Layer 3 of a small transformer language model trained on English Wikipedia (8 layers, counted from 0, width 96).
A neuron's activation on a vector x is GELU(weights . x + bias), where the dot is the dot product.

Input weights of the MLP neurons that the questions are about. A number n stands for (n - 128) times 0.017.
n22 (bias -0.191): 91, 114, 130, 102, 143, 99, 114, 161, 133, 49, 117, 96, 120, 168, 86, 94, 101, 150, 158, 116, 136, 134, 161, 129, 157, 60, 181, 157, 177, 88, 157, 100, 159, 102, 129, 106, 115, 138, 150, 82, 105, 193, 100, 152, 169, 131, 130, 104, 112, 121, 164, 138, 53, 151, 198, 104, 110, 115, 94, 149, 155, 103, 93, 199, 147, 83, 167, 195, 90, 104, 174, 20, 188, 118, 144, 109, 133, 166, 151, 137, 147, 131, 114, 154, 141, 174, 170, 118, 81, 52, 146, 149, 155, 153, 115, 125
n79 (bias -0.039): 164, 87, 114, 157, 142, 119, 152, 133, 132, 175, 135, 104, 175, 89, 156, 133, 145, 136, 80, 131, 132, 138, 120, 155, 123, 155, 117, 161, 135, 96, 62, 138, 153, 142, 129, 108, 171, 152, 128, 113, 142, 122, 113, 145, 95, 143, 91, 131, 124, 125, 99, 130, 132, 112, 108, 131, 113, 110, 139, 96, 164, 150, 112, 141, 97, 140, 84, 138, 155, 138, 167, 129, 94, 115, 115, 110, 144, 90, 123, 152, 145, 132, 132, 117, 107, 91, 114, 97, 116, 142, 106, 141, 131, 115, 121, 150
n127 (bias -0.059): 156, 96, 113, 136, 162, 123, 118, 145, 104, 156, 122, 118, 134, 124, 107, 147, 126, 119, 80, 204, 95, 68, 117, 137, 129, 108, 122, 106, 69, 155, 130, 123, 165, 145, 98, 132, 105, 146, 110, 103, 101, 186, 157, 133, 124, 132, 97, 116, 124, 122, 132, 173, 92, 81, 141, 102, 124, 110, 107, 108, 136, 171, 105, 153, 114, 116, 112, 126, 141, 173, 122, 130, 105, 129, 139, 123, 127, 138, 134, 104, 80, 136, 142, 138, 127, 147, 179, 171, 144, 107, 140, 162, 125, 162, 155, 126
n186 (bias -0.018): 167, 111, 124, 141, 77, 136, 112, 98, 111, 134, 125, 132, 111, 134, 137, 132, 95, 146, 113, 138, 88, 107, 123, 119, 126, 154, 160, 136, 115, 134, 94, 120, 164, 144, 124, 94, 194, 92, 122, 169, 131, 147, 117, 104, 125, 149, 135, 128, 100, 119, 148, 110, 151, 118, 96, 155, 140, 145, 161, 176, 122, 125, 168, 97, 97, 117, 100, 114, 127, 118, 162, 127, 136, 148, 125, 149, 154, 105, 153, 140, 177, 118, 87, 99, 145, 169, 153, 116, 140, 99, 113, 118, 120, 121, 117, 123
n196 (bias -0.141): 152, 148, 169, 76, 169, 122, 99, 154, 124, 163, 136, 125, 115, 125, 175, 125, 63, 118, 124, 107, 131, 101, 143, 146, 111, 123, 101, 83, 151, 89, 130, 116, 117, 142, 109, 139, 101, 120, 112, 101, 120, 159, 122, 158, 127, 157, 98, 106, 124, 124, 113, 133, 125, 144, 172, 134, 125, 168, 187, 173, 139, 157, 108, 148, 126, 112, 152, 113, 126, 96, 128, 77, 113, 146, 161, 110, 104, 154, 124, 118, 134, 142, 128, 110, 162, 131, 138, 115, 120, 105, 116, 150, 151, 177, 98, 123
n237 (bias -0.276): 145, 137, 108, 164, 165, 135, 81, 133, 152, 146, 75, 124, 121, 92, 186, 125, 138, 137, 103, 169, 131, 111, 162, 130, 167, 143, 66, 122, 172, 132, 81, 121, 114, 166, 124, 146, 55, 121, 135, 91, 138, 121, 83, 143, 114, 160, 105, 147, 137, 66, 139, 208, 69, 115, 115, 128, 146, 92, 118, 143, 140, 130, 79, 123, 143, 133, 207, 169, 153, 146, 149, 120, 130, 140, 87, 179, 171, 119, 170, 109, 176, 113, 114, 89, 116, 108, 151, 71, 226, 96, 125, 119, 124, 87, 119, 83
n265 (bias -0.082): 120, 176, 130, 105, 174, 101, 114, 136, 161, 158, 100, 88, 71, 119, 106, 121, 104, 145, 163, 133, 184, 159, 111, 115, 99, 127, 100, 151, 138, 89, 141, 136, 151, 138, 132, 183, 146, 64, 177, 105, 135, 119, 134, 121, 95, 136, 162, 140, 154, 111, 132, 110, 141, 159, 106, 101, 142, 113, 102, 128, 157, 141, 106, 87, 104, 150, 93, 163, 107, 151, 140, 178, 151, 80, 85, 127, 149, 88, 147, 153, 97, 99, 96, 189, 111, 130, 90, 140, 152, 154, 104, 118, 140, 148, 138, 139
n266 (bias -0.009): 99, 138, 165, 121, 132, 60, 112, 137, 102, 117, 112, 104, 139, 92, 155, 143, 106, 131, 155, 127, 160, 106, 132, 74, 109, 140, 101, 108, 152, 124, 146, 135, 120, 121, 141, 121, 135, 81, 155, 135, 150, 116, 107, 134, 119, 117, 159, 105, 93, 107, 155, 154, 126, 170, 141, 171, 149, 192, 80, 153, 135, 92, 168, 109, 135, 138, 106, 110, 130, 103, 151, 117, 154, 130, 133, 151, 163, 140, 130, 120, 137, 131, 84, 84, 85, 175, 125, 131, 143, 129, 110, 119, 132, 151, 160, 126
n281 (bias -0.103): 106, 145, 134, 139, 118, 118, 102, 93, 156, 133, 100, 134, 112, 181, 124, 137, 113, 149, 173, 125, 117, 128, 95, 101, 143, 147, 116, 119, 135, 121, 147, 156, 117, 127, 157, 117, 101, 153, 157, 123, 81, 56, 144, 134, 111, 107, 112, 172, 132, 155, 85, 146, 138, 103, 108, 117, 163, 119, 100, 133, 97, 179, 103, 128, 110, 92, 151, 102, 140, 158, 142, 164, 125, 135, 139, 80, 123, 146, 147, 132, 186, 110, 111, 141, 139, 144, 97, 160, 143, 181, 89, 121, 148, 105, 150, 95
n292 (bias -0.153): 128, 147, 94, 100, 165, 97, 156, 185, 77, 160, 106, 146, 106, 128, 80, 101, 206, 167, 147, 58, 127, 128, 129, 90, 115, 143, 146, 148, 107, 147, 148, 118, 138, 176, 92, 130, 163, 131, 127, 130, 157, 148, 189, 99, 111, 159, 114, 152, 130, 126, 104, 111, 161, 142, 71, 63, 125, 156, 125, 111, 145, 149, 156, 160, 155, 158, 123, 109, 123, 123, 189, 135, 99, 141, 105, 123, 99, 93, 78, 99, 130, 138, 92, 153, 126, 108, 114, 120, 154, 159, 99, 124, 114, 120, 139, 151
n319 (bias -0.357): 155, 195, 114, 101, 219, 191, 222, 164, 84, 159, 101, 249, 165, 143, 110, 63, 130, 169, 116, 27, 141, 216, 28, 64, 137, 199, 155, 94, 76, 177, 149, 134, 163, 39, 207, 75, 154, 40, 113, 157, 122, 159, 91, 138, 87, 177, 154, 117, 182, 192, 113, 176, 237, 103, 79, 69, 144, 127, 125, 138, 86, 167, 168, 103, 41, 70, 128, 117, 90, 24, 120, 157, 69, 169, 115, 81, 121, 128, 63, 88, 169, 165, 66, 81, 153, 89, 161, 165, 176, 67, 187, 78, 174, 84, 211, 154
n334 (bias -0.077): 127, 125, 99, 139, 113, 125, 168, 149, 121, 145, 126, 152, 114, 156, 123, 74, 129, 129, 128, 129, 98, 151, 83, 110, 118, 138, 168, 149, 148, 89, 148, 113, 143, 134, 113, 141, 146, 134, 124, 143, 146, 131, 169, 118, 148, 149, 151, 135, 138, 134, 127, 118, 137, 106, 106, 144, 141, 154, 118, 97, 130, 103, 165, 154, 88, 87, 80, 178, 149, 69, 132, 143, 90, 115, 117, 113, 116, 127, 137, 110, 125, 128, 156, 128, 123, 105, 129, 160, 166, 74, 101, 159, 169, 127, 129, 128
n342 (bias -0.167): 102, 157, 108, 138, 134, 115, 137, 125, 137, 105, 94, 153, 100, 109, 138, 169, 118, 126, 151, 156, 123, 91, 120, 137, 81, 116, 157, 69, 170, 150, 103, 156, 143, 132, 120, 141, 146, 158, 132, 163, 146, 155, 127, 143, 128, 77, 142, 172, 102, 101, 151, 79, 132, 115, 89, 80, 91, 141, 119, 175, 114, 138, 142, 128, 173, 141, 148, 64, 101, 197, 144, 144, 147, 86, 131, 143, 104, 89, 137, 100, 130, 86, 150, 91, 129, 122, 153, 189, 139, 172, 136, 97, 125, 117, 163, 112
n352 (bias -0.135): 158, 180, 145, 173, 105, 63, 146, 144, 157, 147, 133, 150, 132, 92, 117, 163, 96, 119, 143, 181, 99, 88, 178, 149, 161, 105, 141, 85, 151, 164, 96, 156, 91, 99, 130, 131, 60, 149, 116, 149, 121, 161, 147, 138, 114, 149, 137, 106, 160, 126, 112, 150, 140, 108, 126, 113, 144, 110, 139, 104, 113, 93, 128, 115, 116, 101, 122, 147, 194, 100, 136, 130, 132, 114, 118, 125, 139, 109, 191, 110, 100, 104, 114, 88, 115, 79, 108, 134, 107, 103, 104, 187, 148, 146, 80, 153

Each question shows a token from some text and the vector x that enters the MLP there. A number n stands for (n - 128) times 0.026.

"\n": 75, 116, 153, 151, 108, 112, 125, 131, 140, 191, 138, 158, 99, 147, 137, 111, 126, 132, 120, 124, 144, 114, 98, 160, 158, 105, 107, 147, 147, 123, 154, 118, 151, 175, 147, 97, 86, 151, 33, 130, 100, 128, 99, 143, 120, 129, 141, 98, 110, 109, 128, 178, 159, 147, 147, 107, 150, 133, 173, 91, 111, 127, 152, 85, 94, 124, 116, 99, 134, 125, 151, 135, 144, 131, 162, 157, 111, 133, 105, 109, 99, 111, 172, 134, 58, 161, 145, 77, 121, 159, 165, 71, 139, 138, 117, 140
The two highest activations, in order: n196, n266

" for": 91, 122, 89, 137, 106, 114, 140, 116, 148, 204, 162, 128, 122, 126, 77, 113, 147, 133, 117, 107, 128, 161, 99, 123, 111, 109, 97, 169, 162, 128, 138, 123, 162, 162, 120, 126, 90, 141, 54, 118, 116, 119, 137, 133, 162, 113, 118, 165, 160, 130, 173, 174, 144, 113, 142, 111, 130, 132, 131, 116, 86, 112, 133, 62, 96, 114, 90, 140, 132, 151, 180, 128, 145, 119, 189, 165, 135, 106, 105, 86, 107, 111, 143, 161, 79, 142, 124, 114, 106, 146, 157, 85, 151, 162, 129, 132
The two highest activations, in order: n265, n334

" 14": 97, 127, 98, 127, 129, 92, 125, 116, 176, 172, 186, 112, 119, 124, 99, 93, 99, 143, 123, 91, 102, 137, 110, 105, 152, 106, 178, 148, 157, 104, 121, 120, 177, 180, 139, 102, 96, 118, 62, 111, 132, 125, 85, 143, 127, 119, 153, 129, 109, 147, 130, 106, 110, 94, 138, 129, 158, 146, 151, 67, 84, 127, 126, 82, 113, 124, 104, 122, 155, 143, 138, 94, 161, 140, 148, 187, 135, 137, 122, 100, 162, 74, 169, 136, 81, 158, 152, 113, 121, 179, 145, 106, 146, 213, 154, 135
Which neuron lights up most? n22

" |": 113, 174, 130, 138, 117, 102, 127, 122, 143, 195, 151, 150, 84, 163, 106, 119, 147, 149, 124, 131, 117, 149, 101, 166, 99, 96, 126, 158, 138, 105, 153, 154, 165, 162, 142, 110, 105, 159, 17, 140, 119, 99, 97, 138, 165, 101, 122, 133, 105, 117, 151, 142, 147, 95, 163, 118, 127, 137, 116, 92, 77, 102, 134, 90, 106, 114, 123, 108, 117, 153, 160, 142, 143, 139, 140, 148, 169, 132, 103, 95, 137, 87, 146, 153, 77, 145, 109, 89, 111, 175, 144, 80, 152, 175, 119, 151
Which neuron fires most, and how strongly? n281, at about 2.9

" of": 100, 123, 109, 119, 99, 101, 145, 136, 158, 212, 153, 137, 125, 126, 84, 120, 156, 126, 116, 109, 107, 153, 120, 140, 132, 135, 104, 173, 153, 143, 150, 134, 140, 150, 127, 133, 90, 118, 83, 145, 123, 133, 124, 118, 138, 116, 99, 132, 130, 145, 155, 181, 125, 101, 134, 102, 145, 155, 140, 95, 99, 109, 121, 73, 106, 156, 73, 122, 139, 141, 168, 109, 181, 156, 148, 141, 145, 140, 107, 106, 108, 90, 123, 181, 47, 151, 122, 63, 91, 182, 150, 94, 164, 135, 111, 136
The two highest activations, in order: n292, n265

" and": 102, 130, 126, 137, 109, 119, 133, 153, 157, 245, 142, 130, 113, 140, 107, 109, 141, 136, 134, 117, 116, 129, 81, 125, 118, 102, 133, 147, 151, 101, 142, 131, 137, 135, 126, 126, 113, 140, 45, 134, 128, 105, 93, 138, 129, 91, 151, 134, 142, 117, 152, 152, 161, 102, 143, 120, 133, 114, 151, 125, 87, 106, 126, 94, 106, 142, 136, 93, 112, 133, 176, 135, 130, 121, 161, 154, 126, 116, 121, 93, 84, 131, 136, 170, 74, 145, 115, 94, 121, 121, 170, 106, 149, 149, 143, 144
The two highest activations, in order: n319, n265

" April": 121, 140, 135, 115, 74, 106, 110, 155, 144, 178, 117, 131, 128, 140, 94, 94, 101, 122, 118, 110, 119, 173, 125, 117, 129, 103, 145, 175, 147, 119, 136, 131, 161, 169, 131, 120, 68, 121, 32, 142, 160, 161, 108, 139, 98, 126, 114, 141, 132, 130, 144, 150, 128, 105, 146, 156, 162, 145, 150, 107, 35, 103, 132, 99, 100, 140, 133, 156, 115, 131, 145, 105, 159, 146, 132, 146, 114, 156, 130, 122, 141, 109, 177, 142, 90, 151, 130, 123, 75, 184, 140, 53, 127, 200, 123, 142
Which neuron lights up most? n22

"io": 106, 121, 108, 144, 100, 67, 118, 176, 145, 190, 131, 86, 124, 112, 129, 111, 172, 132, 118, 102, 143, 183, 102, 123, 132, 115, 120, 151, 90, 129, 130, 144, 137, 125, 167, 131, 107, 138, 70, 120, 129, 125, 108, 138, 101, 156, 135, 114, 111, 174, 164, 137, 148, 72, 124, 138, 146, 149, 140, 114, 105, 136, 142, 70, 133, 157, 107, 97, 143, 121, 129, 95, 157, 99, 126, 171, 141, 189, 116, 94, 136, 87, 165, 159, 54, 129, 111, 77, 113, 189, 209, 99, 146, 135, 131, 120
Which neuron lights up most? n266

",": 83, 154, 112, 140, 98, 131, 115, 143, 142, 212, 161, 112, 117, 163, 121, 118, 155, 111, 110, 100, 113, 151, 101, 127, 145, 92, 109, 154, 148, 113, 157, 146, 153, 144, 114, 130, 126, 168, 18, 149, 141, 147, 111, 147, 147, 99, 109, 136, 140, 123, 149, 151, 139, 102, 163, 135, 142, 91, 120, 99, 85, 115, 136, 100, 119, 134, 105, 115, 134, 152, 134, 109, 146, 125, 153, 178, 127, 147, 111, 100, 88, 106, 107, 145, 88, 159, 115, 89, 125, 152, 158, 59, 149, 157, 142, 132
Which neuron lights up most? n127

" 2016": 134, 140, 146, 129, 86, 95, 128, 138, 181, 191, 153, 104, 89, 173, 121, 103, 133, 152, 140, 76, 126, 161, 85, 146, 117, 108, 125, 181, 139, 99, 127, 103, 155, 166, 136, 94, 92, 136, 55, 126, 127, 118, 87, 172, 141, 126, 133, 170, 140, 127, 152, 123, 105, 97, 178, 141, 105, 137, 138, 91, 105, 124, 144, 73, 127, 93, 101, 126, 170, 132, 149, 108, 156, 125, 182, 159, 98, 143, 102, 108, 125, 111, 152, 129, 80, 136, 138, 119, 103, 190, 150, 108, 118, 160, 121, 115
Which neuron lights up most? n22

"p": 113, 136, 90, 154, 70, 74, 130, 123, 157, 175, 150, 126, 102, 118, 108, 107, 111, 109, 103, 103, 112, 155, 109, 147, 123, 102, 119, 169, 134, 130, 128, 153, 157, 154, 113, 124, 124, 103, 97, 141, 151, 119, 111, 120, 117, 141, 105, 127, 149, 139, 163, 152, 138, 114, 107, 144, 171, 141, 149, 93, 58, 137, 122, 65, 135, 120, 113, 173, 135, 130, 135, 108, 153, 105, 150, 155, 115, 169, 92, 103, 138, 94, 197, 133, 65, 166, 77, 86, 135, 200, 199, 68, 167, 163, 133, 135
Which neuron lights up most? n265

" The": 103, 132, 117, 132, 131, 99, 108, 123, 138, 229, 138, 124, 139, 132, 85, 117, 115, 161, 123, 121, 125, 147, 95, 130, 108, 106, 122, 122, 135, 113, 144, 104, 166, 145, 137, 104, 100, 154, 26, 171, 108, 139, 133, 143, 136, 114, 123, 117, 143, 118, 146, 169, 158, 110, 152, 126, 127, 142, 180, 98, 104, 115, 143, 85, 120, 117, 99, 145, 113, 137, 149, 125, 133, 135, 143, 190, 97, 132, 134, 121, 126, 117, 123, 143, 75, 136, 91, 90, 120, 168, 140, 96, 146, 163, 143, 145
Which neuron lights up most? n292

" For": 112, 100, 83, 147, 113, 113, 138, 107, 143, 182, 179, 97, 127, 125, 52, 131, 118, 99, 134, 115, 128, 150, 117, 145, 94, 90, 93, 148, 153, 126, 132, 121, 139, 152, 128, 138, 93, 127, 77, 140, 109, 138, 150, 118, 130, 128, 135, 149, 169, 140, 157, 169, 130, 110, 153, 129, 125, 139, 137, 95, 77, 93, 120, 62, 107, 133, 101, 143, 175, 133, 170, 124, 154, 92, 162, 196, 152, 126, 139, 70, 134, 127, 170, 161, 90, 147, 128, 111, 89, 154, 160, 74, 156, 163, 127, 150
Which neuron lights up most? n352

" September": 123, 151, 141, 110, 96, 121, 120, 134, 145, 172, 138, 121, 127, 142, 110, 115, 112, 104, 108, 114, 101, 172, 122, 125, 105, 105, 124, 166, 163, 126, 132, 123, 166, 175, 139, 117, 65, 128, 41, 131, 151, 186, 101, 155, 101, 124, 134, 156, 144, 137, 134, 126, 150, 97, 146, 162, 176, 139, 139, 113, 52, 113, 137, 109, 124, 135, 111, 151, 119, 110, 137, 84, 157, 141, 116, 138, 106, 151, 129, 135, 127, 96, 185, 143, 94, 153, 147, 110, 66, 173, 133, 49, 129, 191, 121, 152
The three highest activations, in order: n196, n22, n352

" including": 86, 147, 88, 120, 117, 119, 124, 140, 140, 229, 170, 123, 106, 148, 100, 128, 144, 144, 137, 88, 110, 149, 112, 135, 133, 105, 95, 154, 138, 135, 152, 128, 159, 135, 100, 110, 96, 144, 64, 125, 138, 137, 113, 121, 165, 117, 129, 128, 130, 126, 166, 157, 130, 103, 163, 119, 143, 116, 132, 101, 91, 121, 147, 82, 115, 142, 94, 91, 103, 132, 171, 137, 114, 124, 158, 183, 115, 102, 144, 112, 89, 135, 147, 145, 74, 152, 124, 80, 108, 170, 143, 97, 165, 156, 137, 138
Which neuron lights up most? n292

" last": 128, 141, 85, 141, 137, 116, 108, 147, 154, 215, 165, 88, 118, 127, 103, 121, 137, 91, 139, 99, 113, 161, 116, 144, 127, 150, 129, 166, 144, 124, 152, 109, 163, 170, 83, 114, 119, 135, 54, 125, 108, 94, 79, 99, 130, 110, 137, 152, 142, 122, 140, 157, 124, 105, 140, 106, 133, 160, 122, 94, 123, 122, 142, 88, 103, 129, 126, 122, 160, 141, 153, 110, 140, 98, 134, 136, 129, 106, 171, 119, 124, 70, 184, 134, 95, 148, 119, 112, 101, 165, 161, 55, 143, 159, 128, 177
The three highest activations, in order: n265, n79, n292

" allocated": 122, 112, 135, 129, 112, 82, 137, 105, 143, 210, 147, 135, 115, 100, 130, 160, 135, 136, 129, 82, 145, 158, 104, 147, 114, 114, 100, 155, 184, 114, 180, 139, 165, 140, 111, 116, 114, 174, 27, 181, 117, 106, 91, 114, 118, 86, 118, 136, 121, 123, 142, 141, 129, 112, 131, 126, 155, 148, 141, 114, 82, 145, 158, 79, 94, 142, 96, 123, 85, 143, 130, 144, 129, 128, 156, 136, 132, 127, 135, 104, 115, 93, 180, 117, 70, 111, 130, 114, 108, 149, 168, 99, 147, 156, 141, 135
Which neuron fires most, and how strongly? n342, at about 3.3

" magazine": 109, 124, 117, 145, 64, 87, 105, 143, 158, 199, 128, 127, 136, 131, 108, 146, 160, 148, 128, 89, 157, 170, 105, 115, 130, 113, 113, 152, 108, 109, 142, 144, 153, 156, 128, 134, 97, 149, 57, 128, 100, 123, 79, 123, 146, 88, 144, 119, 148, 147, 133, 163, 110, 54, 119, 132, 161, 136, 135, 134, 108, 127, 159, 114, 129, 154, 108, 143, 121, 131, 146, 80, 155, 130, 178, 176, 136, 143, 92, 114, 124, 134, 177, 134, 92, 133, 112, 112, 93, 189, 122, 55, 119, 131, 153, 132
Which neuron lights up most? n281